Layer 2 of a small transformer language model trained on English Wikipedia (16 layers, counted from 0, width 128).
Take only the direct path to the model's output, skipping the later layers: a vector added to the residual stream pushes a token's score in proportion to its dot product with that token's output vector.

Output vectors of the tokens that the questions are about. A number n stands for n times 0.016.
"ended ": 2 -25 -3 -12 -14 -19 -2 -4 -14 4 -26 20 14 -31 24 31 -15 15 19 17 -3 36 -21 12 24 29 31 19 -5 -6 -10 39 -14 2 16 26 5 42 13 39 -22 9 11 -7 -31 -35 -22 19 -19 -7 -33 -8 -10 -5 -11 -6 -5 5 -7 12 13 -56 -26 -10 24 20 -48 15 -9 7 -19 -40 25 43 -5 -22 -19 17 6 11 -7 -49 -35 11 19 4 -2 7 10 38 28 -2 3 17 -18 -20 8 36 7 -23 18 9 -29 26 -38 -44 -26 -8 -25 19 -6 6 -28 -6 0 11 -19 -40 -5 25 12 68 1 -4 14 18 -15 26
"°": -22 15 -1 -54 -68 -19 17 -6 -16 -3 3 35 -47 -51 -16 -16 7 -8 35 5 -1 0 12 -4 25 9 8 32 -15 12 15 -3 -2 10 14 -14 0 5 -54 -19 -41 -3 28 -28 9 -1 -14 57 12 36 20 18 -2 34 5 12 -7 -7 19 11 10 -33 8 37 0 -11 26 13 9 3 9 12 9 5 34 0 -28 -14 -21 34 -37 -12 -62 32 -23 -21 -49 14 6 -10 -2 -23 25 -22 -3 12 25 5 5 -32 4 -4 4 -7 -17 16 23 -21 38 6 6 -24 9 -18 -9 3 -18 19 2 52 0 -1 -14 -21 57 5 -26 22
"ean ": 3 -11 54 -19 -31 -20 21 41 -10 10 -22 47 -27 -39 -12 4 0 26 26 6 -10 -20 24 -34 -3 17 61 -16 -9 -7 25 17 -30 10 0 -5 21 -5 -8 -44 -6 0 42 -6 -3 -21 -32 12 0 42 -4 5 -25 -11 4 21 -39 31 -13 -44 -10 -54 35 45 22 -5 -34 87 -26 8 43 -31 -1 -7 -1 -5 -39 6 -10 8 4 -15 -43 -8 22 27 -36 -26 15 -17 -32 -3 6 -13 36 -18 10 19 23 -29 6 -19 32 -51 -45 -10 3 1 29 -4 7 -11 32 -14 -13 50 7 17 -21 -2 30 25 36 -13 24 -12 -19 -1
"ages ": -15 27 -23 4 -3 -32 -15 -12 -24 28 19 10 11 -36 7 10 21 61 -7 38 15 29 -13 -9 -1 29 25 10 -3 11 -23 17 27 6 -20 19 57 -3 -36 -18 -5 -12 9 -6 15 -16 -32 1 -33 2 19 12 -14 -4 -2 37 -43 2 -29 10 -2 -26 2 -27 20 53 -13 -7 17 7 -39 -2 21 32 34 -33 -56 6 7 2 -33 -6 -29 5 12 -3 -44 -3 24 15 20 -15 14 10 -3 -25 36 11 25 5 -1 -21 0 26 -27 -13 2 5 10 -30 -4 21 28 -43 -43 16 -17 22 -23 25 16 -4 -33 -21 6 -2 -7 -2
"Net": 11 4 -34 -44 -7 -24 19 -7 -20 -5 -21 -23 -7 -30 21 15 -21 26 31 23 -19 35 -6 -12 -13 -4 36 -9 -57 -5 15 28 -10 11 26 24 19 -2 20 25 -21 4 -8 21 14 -22 -45 27 9 4 11 16 24 8 -18 22 -31 -14 15 21 24 -23 -9 -1 32 17 -35 32 6 -10 2 -11 5 19 6 3 -20 -18 37 30 -22 -27 -9 19 -2 -24 -40 -25 15 27 -9 9 -11 4 -19 -11 -4 -2 13 -36 -5 -8 13 -16 -22 -6 -28 37 8 10 -18 -43 7 12 -37 -11 36 -10 -8 28 27 -2 -23 2 39 12 21 2
"od ": -8 -5 -15 -41 -19 -2 12 6 -25 -18 1 37 -15 -11 34 -7 2 3 17 13 -14 11 -18 -37 3 35 34 22 -26 12 40 20 -1 10 -36 -13 39 20 -23 -58 -42 8 -17 -25 -2 20 -3 38 -37 24 -18 -6 -3 8 7 61 -11 -17 -17 1 25 -38 -20 -11 -8 8 -35 26 -3 0 -18 -2 38 20 0 14 -20 14 17 8 12 -15 -40 23 38 38 -29 -16 12 -14 -50 -13 53 13 1 -21 18 -20 12 -6 2 6 -17 -36 -13 -17 8 -15 23 27 -36 6 -3 -34 -22 11 -21 37 1 1 -1 28 4 19 11 15 0 52
"ach": 25 -43 -24 -20 6 -12 -8 1 13 8 -21 -5 21 -6 3 -8 26 -2 -11 19 -26 27 -10 8 -29 -11 12 34 -15 -13 -15 26 0 12 -13 -7 12 21 0 -1 34 7 1 -19 -7 -2 -15 -28 -15 35 37 11 -18 21 8 11 -10 14 -36 6 2 -20 -12 28 17 8 12 25 33 -8 -1 -16 -10 19 -9 -1 -30 8 -28 -3 -16 1 -36 41 6 -29 -12 -47 -5 22 8 -6 -12 12 -4 -20 17 13 22 -25 8 -7 -6 -9 3 -43 -13 -4 21 8 -7 21 20 -32 -4 6 18 9 -16 3 -8 4 5 11 -20 40 5 34
"long": 7 -68 2 10 -34 -24 -26 -11 -7 16 -42 21 3 7 3 9 -7 18 6 19 2 20 18 -3 11 26 28 -13 -49 -40 11 -6 -18 2 2 -15 1 -25 -13 -20 -26 6 1 22 26 -3 -25 29 -38 24 7 -19 26 -5 24 20 -19 -18 30 -16 -17 0 2 0 -4 37 -4 40 -29 0 -11 -16 -21 14 18 23 20 -11 26 19 6 0 -36 33 57 25 0 -25 -10 20 5 -5 14 -15 -20 -19 16 20 60 -7 -8 -6 -20 -25 -2 -37 9 11 6 -9 -8 -7 33 13 -32 -13 -11 -6 -11 34 -46 21 -28 14 35 24 -22 14
"all ": 25 -25 -15 -23 26 17 6 21 -12 20 16 18 14 25 -19 16 -12 43 -4 15 -3 -17 3 -18 -6 -12 28 16 -6 -22 26 6 -16 -1 -16 -6 -13 -14 -15 16 0 -4 -21 -20 -23 -34 -41 55 13 12 18 -22 20 1 14 3 -13 -6 -10 -10 9 -22 -6 0 -13 5 -23 -6 -26 -6 -35 -3 2 -3 16 -21 -32 43 30 -6 -22 9 -4 21 -6 16 -9 -2 38 18 23 -2 20 17 -19 0 26 11 25 -21 5 -5 -35 14 -42 -20 14 -4 -48 -8 2 14 19 10 -33 20 -12 4 1 27 3 17 10 -10 -1 -10 -4 18
"history ": -5 -2 14 -42 -1 -19 -29 0 -43 33 -5 15 12 17 40 24 21 5 11 26 -10 8 -6 -1 -3 6 54 19 27 8 11 34 32 1 -10 11 28 1 -15 -33 -37 -34 29 -20 -13 -2 -43 14 -12 -3 32 -12 8 -10 -41 26 -46 -19 4 -29 -1 5 0 -30 13 28 -47 35 -1 -13 -29 -22 1 30 1 -10 -23 -42 9 31 -24 20 -28 10 1 -8 -43 -6 20 38 1 -9 8 -10 28 -4 9 -10 11 -16 -2 21 9 -14 -39 -13 9 -2 -4 12 -17 -8 20 -15 -24 15 -1 15 -19 34 17 29 -9 -9 33 11 -21 26
"than ": 15 -18 6 -64 -15 54 -42 43 2 -14 -73 36 12 -10 22 29 -16 60 -1 -40 -11 -23 25 -2 1 37 58 17 -43 12 28 26 15 3 41 3 11 -8 -17 -24 -10 6 43 -5 21 -6 -4 2 -62 -12 11 -2 8 -14 -27 1 -11 15 -17 5 28 -56 -17 18 -11 11 -36 64 16 4 -50 16 51 58 31 31 21 38 0 39 -4 -44 -51 4 1 -44 -18 -22 -34 8 -25 -1 21 53 -35 0 36 35 27 15 -2 12 -14 -54 -52 -26 -15 19 -6 16 10 -18 26 5 -57 1 -40 -20 10 3 -58 23 -2 -18 61 -21 -23 -14
"least ": -4 -52 -17 16 -15 -13 -31 27 -36 7 -12 30 -1 -20 4 -13 29 23 54 -19 -1 26 -4 25 -17 23 61 27 -46 -18 28 2 13 5 -13 -13 23 23 -5 -96 -7 19 -12 -17 7 -12 -61 63 3 26 -2 49 -23 -7 -9 7 -9 -19 18 -13 2 -42 47 -41 4 38 -42 55 -17 6 -13 -11 -18 53 1 -9 -32 -30 13 29 -27 -3 -41 9 -7 11 -16 -40 50 27 -4 -25 49 -17 -10 -7 2 15 30 9 37 -42 -30 20 -48 -36 37 -2 -16 28 31 -11 5 -49 -3 -10 -20 55 26 47 2 -22 11 -10 -23 0 -13 32
"km": -55 22 33 -4 -10 -36 -37 -6 -9 -12 -14 35 5 -6 -25 5 -33 -16 30 68 19 -29 9 -6 1 32 19 3 -16 -41 -13 -28 -5 14 18 -33 14 7 -17 1 -1 23 26 -4 -3 -41 -1 -2 -25 26 39 30 31 32 18 28 -17 34 -7 16 -17 -20 4 28 -13 4 25 -1 1 -31 -18 -3 21 -5 14 -4 -36 15 3 28 -15 5 -41 64 10 1 -7 -28 -20 15 -14 -15 18 -27 -30 -9 -7 28 16 13 -6 -34 -37 -5 -52 -24 13 -9 13 37 -8 -25 25 -30 -25 -5 -11 -15 17 41 -8 27 -23 17 53 11 32 -10
"role ": -22 -56 37 -1 -21 -3 -9 -1 1 -5 -58 29 -28 -9 0 15 -22 -18 -1 26 13 32 -17 -5 31 14 73 8 -17 19 30 56 17 5 -33 12 67 8 -36 -22 -24 -10 4 -56 13 0 27 20 7 43 -2 22 -1 4 -40 16 -52 -25 18 4 -16 6 31 -8 7 11 -16 30 20 -34 -42 -5 -16 30 3 2 -20 20 11 33 -21 -30 -32 15 -7 -9 -20 -35 47 39 -8 1 51 2 28 -40 10 31 20 -14 21 -4 -26 4 -11 -52 -35 -12 22 21 -5 1 25 1 -11 22 10 18 18 35 -15 -35 -8 -39 -3 -32 -38 -28
"===": -16 32 9 -1 -19 -22 -19 28 13 31 -7 -11 26 -6 13 3 16 -10 -20 7 -7 12 35 -13 -2 -1 15 22 -58 -8 -13 39 29 17 11 26 42 -18 9 -3 -20 -39 2 11 6 -17 -57 14 -5 6 5 -1 -42 -30 -24 -3 -40 23 -30 -18 -31 5 36 9 27 31 -2 7 -14 -9 -26 4 30 4 11 2 -11 -12 -15 39 -10 -31 -2 7 -24 19 -20 -44 14 21 13 4 14 47 -6 9 31 31 -35 -25 -12 26 16 4 -44 -22 -11 -21 -5 9 -20 -9 24 28 16 18 -46 -3 14 15 1 27 7 -36 9 1 -15 16
"ag ": -10 17 0 0 7 -10 29 1 9 0 36 48 -37 -34 2 -12 9 27 -12 19 11 29 -42 -35 -35 19 36 16 -23 10 25 22 7 8 5 10 16 14 -18 22 -2 5 9 -22 -36 18 -20 24 5 26 -14 3 -1 11 -5 10 -28 28 -15 19 -1 -25 -16 17 15 -11 -5 33 -21 -20 -1 3 10 -5 -29 -8 -67 11 10 5 -10 1 -44 36 -16 -9 -9 -27 22 7 -13 -14 56 2 21 -21 2 11 -4 -5 3 -8 -10 2 -33 -21 -34 6 9 25 -25 -11 13 1 -23 10 -10 8 -20 11 -17 -2 1 -23 8 22 3 32
"ase ": 14 -3 -16 -50 -24 -1 10 -7 -15 -19 16 13 13 7 13 31 19 41 9 3 -5 8 8 -33 -8 14 32 -15 -12 -3 50 22 -10 10 21 6 61 29 -42 4 -12 7 20 1 11 1 -2 2 -17 32 -5 34 7 22 -30 6 -16 12 8 2 -14 -39 -30 -20 42 5 -15 18 -13 -21 -19 -11 0 25 -4 1 -29 8 15 1 1 -25 -41 24 6 -9 -20 -39 -17 -11 -14 0 88 8 -26 -55 8 24 12 -8 10 -25 -10 4 -49 -21 3 32 11 24 -12 23 -20 -21 14 15 -15 2 -6 18 -16 23 6 -19 -19 -36 -19 27
"+": -30 -36 20 -18 12 -7 -31 17 -8 -5 -20 6 9 -17 7 -30 -12 2 28 -9 4 29 -23 -7 -14 31 -4 4 -22 -35 -3 3 -10 10 18 -1 19 -9 -15 11 -1 -4 6 -4 1 6 -17 23 -12 4 16 39 -42 12 -15 10 6 1 8 -5 -23 -42 -1 40 -11 29 -26 15 10 9 -20 -10 -7 9 15 -4 -14 21 0 18 -9 12 -16 37 -3 8 -47 -9 17 23 -12 19 19 24 -11 -1 13 1 28 -16 22 7 -14 14 -40 17 21 1 -3 -7 -14 3 38 -23 18 -9 -45 14 6 24 7 -2 -11 27 0 0 -20 -10
"tly ": -12 -62 -15 2 10 0 12 -16 -30 17 2 28 29 1 12 22 -11 85 50 58 9 -4 -2 3 -18 38 54 -30 42 -7 10 24 10 13 1 -24 5 3 16 -61 -9 -4 -26 -11 -12 -19 -46 32 -31 8 28 27 -8 14 -4 -4 -33 2 -39 -12 8 -54 17 3 39 -7 -15 -15 29 4 -14 5 42 40 -16 -25 -28 -10 5 47 -21 4 -58 10 21 -6 -23 10 28 -3 18 -23 25 16 -23 -53 18 19 -2 -28 8 -9 -5 -10 -13 -18 24 -4 15 19 -38 21 37 -1 -51 2 -44 -19 -26 19 -35 19 -30 -11 22 -22 4 44
"ican ": 4 -1 43 -10 -37 -42 0 21 -47 9 -33 16 -36 1 21 14 21 -21 4 -30 5 -3 -15 1 -53 20 59 6 7 31 14 22 -18 16 -4 22 37 8 -15 1 9 -22 11 -7 -5 -31 -18 -1 -20 -28 -23 33 -3 19 19 32 -31 -15 -3 -16 47 -55 32 41 3 16 -17 61 0 3 10 -16 34 -16 20 -19 -40 -2 -5 32 7 -46 -53 20 12 13 -45 -48 19 -22 -11 -10 19 -3 22 -27 30 -10 -4 23 9 -8 8 -29 -44 -7 -12 -18 11 -22 -15 -12 26 34 -7 37 13 -1 -15 26 2 13 2 15 28 21 -23 12
"ety": -1 0 9 -33 -1 23 10 9 -41 -26 -3 19 2 -5 -23 10 -8 -18 -20 8 -15 -1 14 -40 0 35 39 32 -6 19 34 -1 4 19 22 32 35 13 -29 -1 -46 -33 24 -7 17 -12 -21 39 -3 14 -2 30 -22 -2 10 20 -40 -8 -23 -7 -22 -26 -10 -25 54 20 -42 24 -26 -19 -31 -32 7 25 12 47 8 -16 34 47 -2 14 -39 64 7 4 -27 -46 -6 -8 8 -14 22 9 4 -23 1 7 20 -16 12 -8 4 -50 17 -23 -14 18 30 -8 -19 -3 9 -32 -24 30 -15 35 -12 10 10 14 -50 -22 40 22 -25 0
"play ": 2 2 32 5 7 -30 -24 36 -17 25 -24 14 -25 -1 2 -23 42 65 4 13 24 6 -17 -3 -19 11 40 15 12 -8 7 43 -7 6 -15 19 33 -8 -4 -4 -24 9 0 -25 15 -26 -16 11 -46 14 -4 2 0 -17 2 13 6 -29 30 16 -20 -8 -58 -5 24 17 -28 5 25 -2 -27 -44 10 5 -10 -26 10 -11 9 20 -3 -7 -30 29 -13 -10 -11 -26 -3 22 -8 34 50 12 21 -32 11 -4 -10 -6 12 8 -31 4 5 -39 9 -17 -29 -3 -14 -6 -11 9 -14 -16 4 3 0 43 24 15 -17 -31 19 -11 -3 15
"tioned ": -12 -81 24 -9 -9 -41 7 5 -15 -37 1 43 43 0 53 -32 11 21 17 56 1 -19 -18 -30 17 16 56 -3 -72 12 22 43 5 13 9 -15 1 17 36 -31 -8 29 -6 -16 41 -31 -45 36 -27 18 -40 20 -24 5 -20 6 5 47 24 14 12 -29 34 3 40 11 -41 43 -12 22 4 -52 9 31 15 -12 -64 -12 -7 58 -34 -10 -62 -6 28 -23 -37 -10 3 5 11 0 36 -11 -7 -14 9 14 8 -24 27 -18 -42 -24 5 -1 18 6 -6 7 -20 29 -12 -28 -32 6 -13 -2 -16 15 18 5 -6 -4 10 6 -30 43
"R": 4 -16 4 -19 -33 25 -13 -2 -3 -14 -19 15 -18 -18 1 -11 -12 21 -10 -7 -15 -16 -6 -12 13 13 -7 0 -28 3 -5 13 -2 0 -8 -9 -5 -22 -7 -11 2 1 -12 33 3 7 -2 -1 -10 -2 11 10 12 7 -2 -3 -27 4 -2 27 14 14 15 -18 -16 -6 3 24 6 -20 15 19 8 7 11 -22 -25 13 -34 5 7 -1 15 13 -16 14 -9 13 25 34 6 9 -6 -6 -11 9 35 -5 4 -21 19 6 12 11 -17 -2 -30 0 3 6 15 -23 6 3 9 -1 10 18 24 12 -26 4 -6 -4 -5 -15 24 6
"ouse": -2 1 17 -32 -29 -3 -14 23 12 -30 -11 65 -58 -18 5 18 7 -7 -1 -1 -20 9 -5 -22 -26 8 29 42 2 -26 24 12 -32 16 -47 44 8 10 -53 29 -27 -15 47 -24 28 5 -43 24 -2 33 15 -35 -19 24 -9 67 -37 0 24 -1 11 -51 -12 17 56 -5 -12 38 -24 -4 -13 6 22 24 -26 -16 -18 -17 8 7 8 5 -37 -12 18 6 -38 -24 4 -5 -41 -2 16 0 15 -8 55 11 49 -23 7 2 2 -32 -49 12 9 13 25 -3 -31 -44 -6 10 -24 16 18 43 -22 34 13 3 -26 4 4 27 -15 20
"previous ": -15 -16 20 -4 6 -22 -22 10 -23 -15 -33 -12 -8 -14 12 26 12 31 23 21 -8 2 -48 -7 -12 7 49 3 -27 -11 13 -5 -19 3 -24 20 0 10 -18 -20 -29 -22 -4 -9 10 -20 -36 49 29 11 -11 -6 -14 37 -5 3 -12 2 8 -2 -3 4 1 -3 7 9 -11 41 16 -2 -32 -8 11 13 38 -24 -18 26 14 44 -13 -10 -36 17 13 22 -31 -38 44 1 14 -10 44 17 -11 4 0 19 30 -12 31 9 -15 -17 -9 -39 -24 4 -14 -24 8 -8 -13 -4 -5 -3 -6 12 -23 42 2 22 -12 -26 13 -18 28 34

Each question shows what one neuron of this layer's MLP adds at an activation of 1. A number n stands for n times 0.0042.

n465: 20 -12 -8 22 -51 9 11 13 -23 -18 -11 -10 -20 -5 -11 5 -1 1 -25 2 -13 -27 3 36 15 -20 6 7 -3 4 -25 -18 13 21 12 -32 5 -13 -36 -16 7 -4 -7 -6 -4 1 -17 -7 -7 25 45 12 -9 32 -2 8 7 4 -14 -4 -7 1 -22 12 24 -2 -19 -13 14 17 -39 -42 26 15 12 -11 -16 21 -39 -18 4 2 -9 8 14 -2 23 13 6 8 18 -17 28 -33 -11 -16 -17 10 -39 51 -11 12 -13 21 -3 -18 20 5 7 8 -4 -10 10 25 7 12 -1 -7 -10 8 2 13 23 22 -49 32 9 5
Pushed up most: "ach"

n37: 16 0 -7 6 39 11 -15 27 -10 -26 4 3 -14 -14 -2 1 12 24 3 -9 -29 -2 38 -29 -24 16 -25 12 24 -15 16 17 23 1 24 14 6 -17 3 19 -11 40 -7 -5 -18 -17 -16 22 -26 -3 -8 -6 11 16 -23 1 26 19 -20 -30 -20 -34 13 17 -4 9 -11 -27 -13 8 -8 -1 14 -19 -21 -25 15 -1 -1 7 17 -11 1 -22 21 -14 21 7 -12 -2 -10 38 -30 39 4 -27 -22 -14 6 5 -3 0 14 2 3 -7 0 33 -19 -4 13 -46 17 -40 1 5 -4 -4 21 -16 8 -1 31 -9 1 -9 -7 25
Pushed up most: "than "

n439: -6 2 11 -15 -16 5 17 28 -18 -19 -2 2 -3 -27 -2 5 14 -21 -16 20 -17 12 -2 44 -28 -13 -21 -6 -6 -29 -22 15 20 4 -16 46 -21 12 20 -2 -20 15 14 -20 -12 21 -5 -17 -19 5 -15 18 25 34 -4 -25 45 -2 -36 -1 13 11 15 -10 -4 12 18 -35 -22 25 -5 1 12 -40 -6 11 -13 11 16 -2 2 -7 26 -24 -17 -26 -3 -21 -22 -11 12 15 -1 43 -22 -12 -32 -32 8 28 0 -9 -12 -16 -17 -5 -9 52 4 11 -30 -27 -9 36 -18 32 35 -10 10 -1 -19 22 50 4 -18 -1 31 -17
Pushed up most: "Net"

n492: -16 -12 -2 11 8 10 1 13 -15 36 16 -37 7 -3 9 11 -41 -24 -2 6 -15 2 38 -32 -7 32 36 4 -15 10 -6 -38 17 3 34 15 11 -4 23 42 -22 -42 18 -5 -12 -28 19 -40 15 -25 2 -9 -13 -52 -15 -9 -14 16 0 -41 -46 20 54 5 12 8 6 18 5 12 -11 20 -9 25 12 30 19 9 48 0 11 -13 -31 13 -32 15 1 24 -25 2 -10 9 -37 -34 -7 10 5 26 -13 -5 -11 -17 32 -7 17 -7 -7 -6 -34 -7 -8 6 27 8 -3 25 14 8 -11 -13 24 22 1 -14 -7 -2 -21 -7
Which three tokens does it push up most, strongest first? "===", "ety", "ean "

n85: -14 -14 -17 8 12 8 -8 18 -17 10 -2 -7 6 -22 1 25 -26 -1 1 9 11 -3 57 4 5 22 -1 -16 -5 -31 9 17 13 18 20 -12 -16 -51 -13 -12 -41 27 -25 -26 -16 -31 19 6 -3 -31 24 9 -33 50 32 21 -34 15 6 -27 23 3 -32 3 9 5 13 -3 -15 -13 -30 14 18 -36 17 5 -10 -11 8 6 -25 -30 18 13 -15 -1 15 -7 2 14 27 8 15 28 -2 -22 -25 14 38 -31 13 -11 2 21 27 19 2 12 -22 28 -6 11 1 24 9 10 -3 -31 14 -6 -16 -12 -6 -5 7 -17 -24 20
Pushed up most: "tly "

n310: -8 -7 -9 6 -2 4 -1 17 14 -10 28 -3 -27 -3 2 31 -34 2 -7 11 -16 -36 10 36 15 5 -6 -13 2 -32 16 4 0 9 -9 -12 -14 0 17 9 -8 -4 -9 -4 3 6 -31 -8 9 9 -11 21 11 32 -51 0 -7 10 -25 4 4 -30 -31 -8 29 -37 -16 -21 15 -1 17 12 -10 -8 -34 -14 6 -17 -21 20 37 -4 -40 -6 -1 6 37 -10 -60 9 1 8 -4 15 -3 -19 17 -34 -28 63 25 -40 -1 36 9 24 18 12 -20 -28 -24 5 21 9 6 -7 24 8 -2 -22 1 13 25 24 -2 1 9 19
Which three tokens does it push up most, strongest first? "tly ", "ase ", "ouse"

n501: -35 38 -8 9 20 20 -25 1 -18 15 -21 -12 -17 -77 -25 12 15 5 27 14 -28 3 -41 56 -39 -1 24 23 -20 52 42 0 -31 16 -16 -3 11 -8 -11 -11 -17 -15 26 22 23 -20 -3 22 -16 -13 -29 -16 6 31 2 10 18 13 23 22 20 -25 -8 12 -33 11 -19 -1 42 3 -4 -15 -8 -65 -19 18 -7 -42 -17 -18 -11 -22 -4 31 -1 24 -26 -22 16 -29 -5 -17 21 -29 51 13 -19 16 -19 -18 21 22 2 0 -7 10 -2 -39 -10 21 19 -6 15 12 2 -1 34 8 31 -38 -7 -1 -21 28 29 19 -13 -11
Pushed up most: "ican "

n455: -3 27 19 7 14 21 -18 -23 8 17 16 -3 13 13 -6 -3 -9 -31 54 -1 6 8 -21 -14 11 -31 -24 -22 -61 14 62 -19 -1 1 -16 43 1 52 -11 0 -21 39 -16 -17 52 -24 -14 -48 25 -14 11 22 10 4 -6 -31 10 34 22 -34 14 -6 -6 22 -7 21 -11 19 -28 21 30 -24 -24 -34 10 -8 -3 -17 37 8 17 -32 -38 -41 -1 -5 3 15 39 -14 2 -21 -24 28 6 4 -18 -7 -6 16 23 -3 -38 -4 -1 2 0 -29 -11 -14 56 -1 -15 -16 -27 2 12 -3 23 14 35 -10 30 3 36 27 -50 -5
Pushed down most: "tly "

n436: 22 -37 6 -1 -18 43 12 -39 1 9 -15 10 9 46 5 -28 -3 -5 -13 13 6 -26 10 5 25 -13 -8 -17 26 6 7 25 18 -15 -7 -31 -19 22 -20 -21 -22 -18 -15 -18 26 -20 33 -27 2 -24 21 -4 13 -9 -58 8 -3 -44 -29 -6 -7 36 -1 6 28 4 12 -19 -9 10 -25 29 -28 40 10 -19 61 -37 -7 -29 6 17 -3 16 -41 14 12 18 -20 5 14 -10 19 -14 9 35 -23 3 10 5 -14 7 11 4 10 21 9 -34 -8 8 -12 12 21 -23 -9 3 15 -26 16 38 -2 -8 2 -19 8 23 5 4
Pushed up most: "history "

n359: -28 -15 29 6 18 -6 10 -9 -2 34 23 17 -1 25 -22 -20 8 0 2 -21 -1 17 8 -9 12 10 -7 14 18 20 -45 13 16 20 5 -8 30 12 -2 26 3 -22 13 -23 -18 12 1 -21 49 -8 -16 -68 -8 -1 10 -9 -7 15 10 -1 -24 -13 -38 -7 -2 -35 3 19 -42 -13 -12 -19 -6 -26 20 11 17 -43 22 2 12 13 4 25 5 -11 -9 19 -20 -24 49 2 19 -10 2 -15 -4 -10 -20 20 35 -1 -6 -3 11 -8 -26 -10 8 6 2 -9 -17 -8 8 26 -22 34 16 3 -7 25 -10 4 18 28 -22 -32
Pushed up most: "ety"

n447: 4 29 -7 -22 -19 29 18 33 -13 12 12 -17 -22 20 -7 10 -3 -17 -27 5 33 -40 2 19 -3 -22 3 4 -11 -5 11 -17 12 13 30 -33 33 -4 -13 -30 10 13 12 0 43 17 -7 4 -11 14 21 7 6 26 -33 -4 18 14 10 -30 0 -29 29 -1 -3 -23 0 -6 17 15 -4 -10 13 -26 -2 24 -26 4 -5 -7 -11 16 -20 -8 -14 -26 5 7 22 -3 33 -22 1 2 4 1 19 -7 -8 -1 27 -19 -9 -11 -15 16 -19 -3 14 -13 19 10 15 -25 -19 2 -18 8 0 -36 -14 -5 -4 5 18 -6 14 -5
Pushed down most: "ended "

n483: -45 -2 -37 -9 -38 9 -16 -2 14 3 4 7 10 -2 -42 -11 -40 -8 -19 -2 2 14 3 17 -6 22 -6 63 -26 -33 -20 -11 38 -4 -18 -17 40 13 -24 19 20 -34 32 37 -3 34 6 16 10 17 1 -1 -16 -9 12 -22 -31 -16 -15 0 2 -5 40 -2 23 -16 -23 -41 14 -20 11 8 50 -8 8 21 31 0 -19 -21 -1 -10 10 -16 15 -16 -32 21 -9 -34 15 20 13 -17 2 25 -8 18 1 -28 37 0 30 -9 -20 2 -15 22 14 1 9 -9 22 -18 -27 -27 26 1 23 -20 36 5 16 22 -10 -14 -59 23
Pushed down most: "play "

n397: -6 -18 -12 -34 -18 20 -34 -41 -20 -27 -17 36 -38 -40 8 21 45 -12 -11 0 16 38 -28 22 -12 -3 -4 13 -21 29 -14 19 34 26 -28 5 -16 18 11 3 -23 9 9 -17 -6 -11 -21 32 -45 6 -27 -45 -12 12 -1 29 39 -18 -37 -21 0 10 18 36 6 4 32 -13 17 20 13 1 -11 -29 0 21 10 15 -9 22 6 -14 -12 -36 28 -9 -9 -5 7 4 -15 -5 1 6 10 10 2 -12 -11 -14 6 -19 -21 -7 16 16 -15 -2 -19 -11 0 11 -16 21 -12 -18 4 12 38 -10 41 34 18 13 -3 -12 4 -15
Pushed up most: "od "

n239: -1 -36 -1 15 -19 -19 4 37 -7 30 -25 17 -26 4 20 -1 -10 -12 32 -7 16 -47 43 -14 1 0 -31 20 10 54 -21 -17 46 12 -22 -30 7 -8 26 21 7 14 22 7 19 -1 2 9 -8 20 -8 -41 37 4 18 -27 0 4 20 28 -10 13 -5 -11 13 2 -12 12 -32 -14 -2 9 -19 11 -42 -7 10 20 1 22 3 -3 13 4 -1 -9 14 -7 -12 12 13 -9 0 -23 34 27 7 -3 -25 -13 -28 3 21 -6 -18 11 -30 -18 29 -23 -26 -30 27 12 -5 -39 -9 -6 -27 12 -51 8 -3 -2 19 5 21 11
Pushed up most: "long"

n84: -24 -7 8 21 15 33 20 -16 -31 -7 11 2 7 25 25 1 3 -1 0 11 28 32 -10 -11 22 -22 -13 12 -9 29 -3 -41 24 0 0 3 6 -34 -15 15 1 -14 22 -41 -32 -7 -16 -46 -6 -27 -19 5 -26 10 -7 16 13 6 -1 3 -28 -26 -31 26 1 15 1 19 -3 11 -8 -1 -2 14 -24 -14 -9 -17 18 -8 23 26 8 50 6 25 -3 0 -49 -5 -16 1 -13 27 12 26 4 35 20 15 5 11 -7 -4 10 14 -3 -31 -19 -9 -20 0 -6 5 39 1 -34 -16 -28 24 12 -25 -3 13 50 -4 -4 1
Which two tokens does it push up most, strongest first? "+", "ety"

n341: 35 -8 -53 -14 13 -1 9 25 -4 13 -15 -2 -1 -43 29 2 -11 -1 33 -19 -2 19 -3 -29 -41 38 12 16 -21 8 -22 4 -25 6 8 38 20 14 4 17 3 -5 -4 -7 37 -49 0 31 14 5 -15 -8 -32 -14 18 19 18 -12 -1 9 -1 14 21 6 11 -6 2 16 -21 8 -26 7 -17 -18 -23 10 -24 -9 31 19 3 -7 -13 -2 -24 6 4 -13 -44 19 40 -3 -13 14 7 -26 -36 -28 23 -40 -21 1 18 10 15 -5 -21 37 2 -22 38 -39 24 -11 8 -12 26 26 29 9 44 17 -5 -29 -25 5 3 -14
Pushed up most: "Net"

n48: 12 -9 -35 -5 -33 24 -19 11 -49 -11 -34 22 -4 5 3 -25 -8 -15 8 -14 10 11 22 5 -4 33 11 4 4 5 7 30 -19 -1 22 9 -13 37 -18 36 31 42 -2 -18 -18 31 9 25 -17 5 15 12 -20 -2 11 29 -18 6 8 19 -18 -1 11 -24 14 34 1 -5 29 -18 16 0 5 -4 -2 9 -8 14 -12 -19 14 -33 24 6 -7 8 -30 -8 13 -39 -35 37 -11 1 -26 -23 -45 10 -6 -5 3 1 61 17 -32 38 -14 15 -4 32 18 -18 -16 1 -46 -25 14 -3 54 -23 7 -19 -25 0 13 -24 -5 2
Pushed down most: "previous "

n62: 6 -36 -7 -10 18 -21 4 -12 -17 -42 15 18 -20 -11 11 5 44 3 -26 -22 32 11 -24 -15 44 18 14 5 24 -6 -5 3 68 6 -30 -39 -1 -10 14 -6 8 -24 5 2 -4 24 -4 -30 -14 -9 -11 -40 37 -18 -29 4 11 -54 -34 -2 26 7 -13 -7 -13 -22 -21 -9 1 10 13 -8 -7 -12 -10 31 11 21 -9 4 2 -1 -8 -1 8 54 15 -10 -12 9 -6 -1 24 2 12 -20 13 -26 21 -8 -20 5 -6 -24 11 10 16 23 -42 9 -18 19 -2 -18 3 -10 2 -9 -7 16 -6 6 -17 23 27 11 28 25
Pushed up most: "od "

n156: 10 25 7 -15 -26 -11 -3 5 37 -20 -9 49 -16 -27 -16 -19 8 15 50 -5 -28 -25 14 33 24 -12 -3 -41 -18 -55 -5 25 -3 -6 -4 10 -4 11 -9 -16 6 8 -6 27 -16 25 9 -8 24 6 6 -1 0 -33 -47 1 -2 -13 -17 -17 -11 -11 -40 -7 7 -9 -19 15 11 12 -14 -2 41 1 5 -33 18 27 -28 -2 30 -11 16 -24 21 -1 -13 55 25 27 37 5 20 -18 -6 -11 -1 -9 -15 40 -3 9 10 22 -15 -2 -43 15 1 -34 12 17 -10 6 -24 -5 1 27 -15 -1 -10 -13 31 -12 -20 12 38 11
Pushed up most: "R"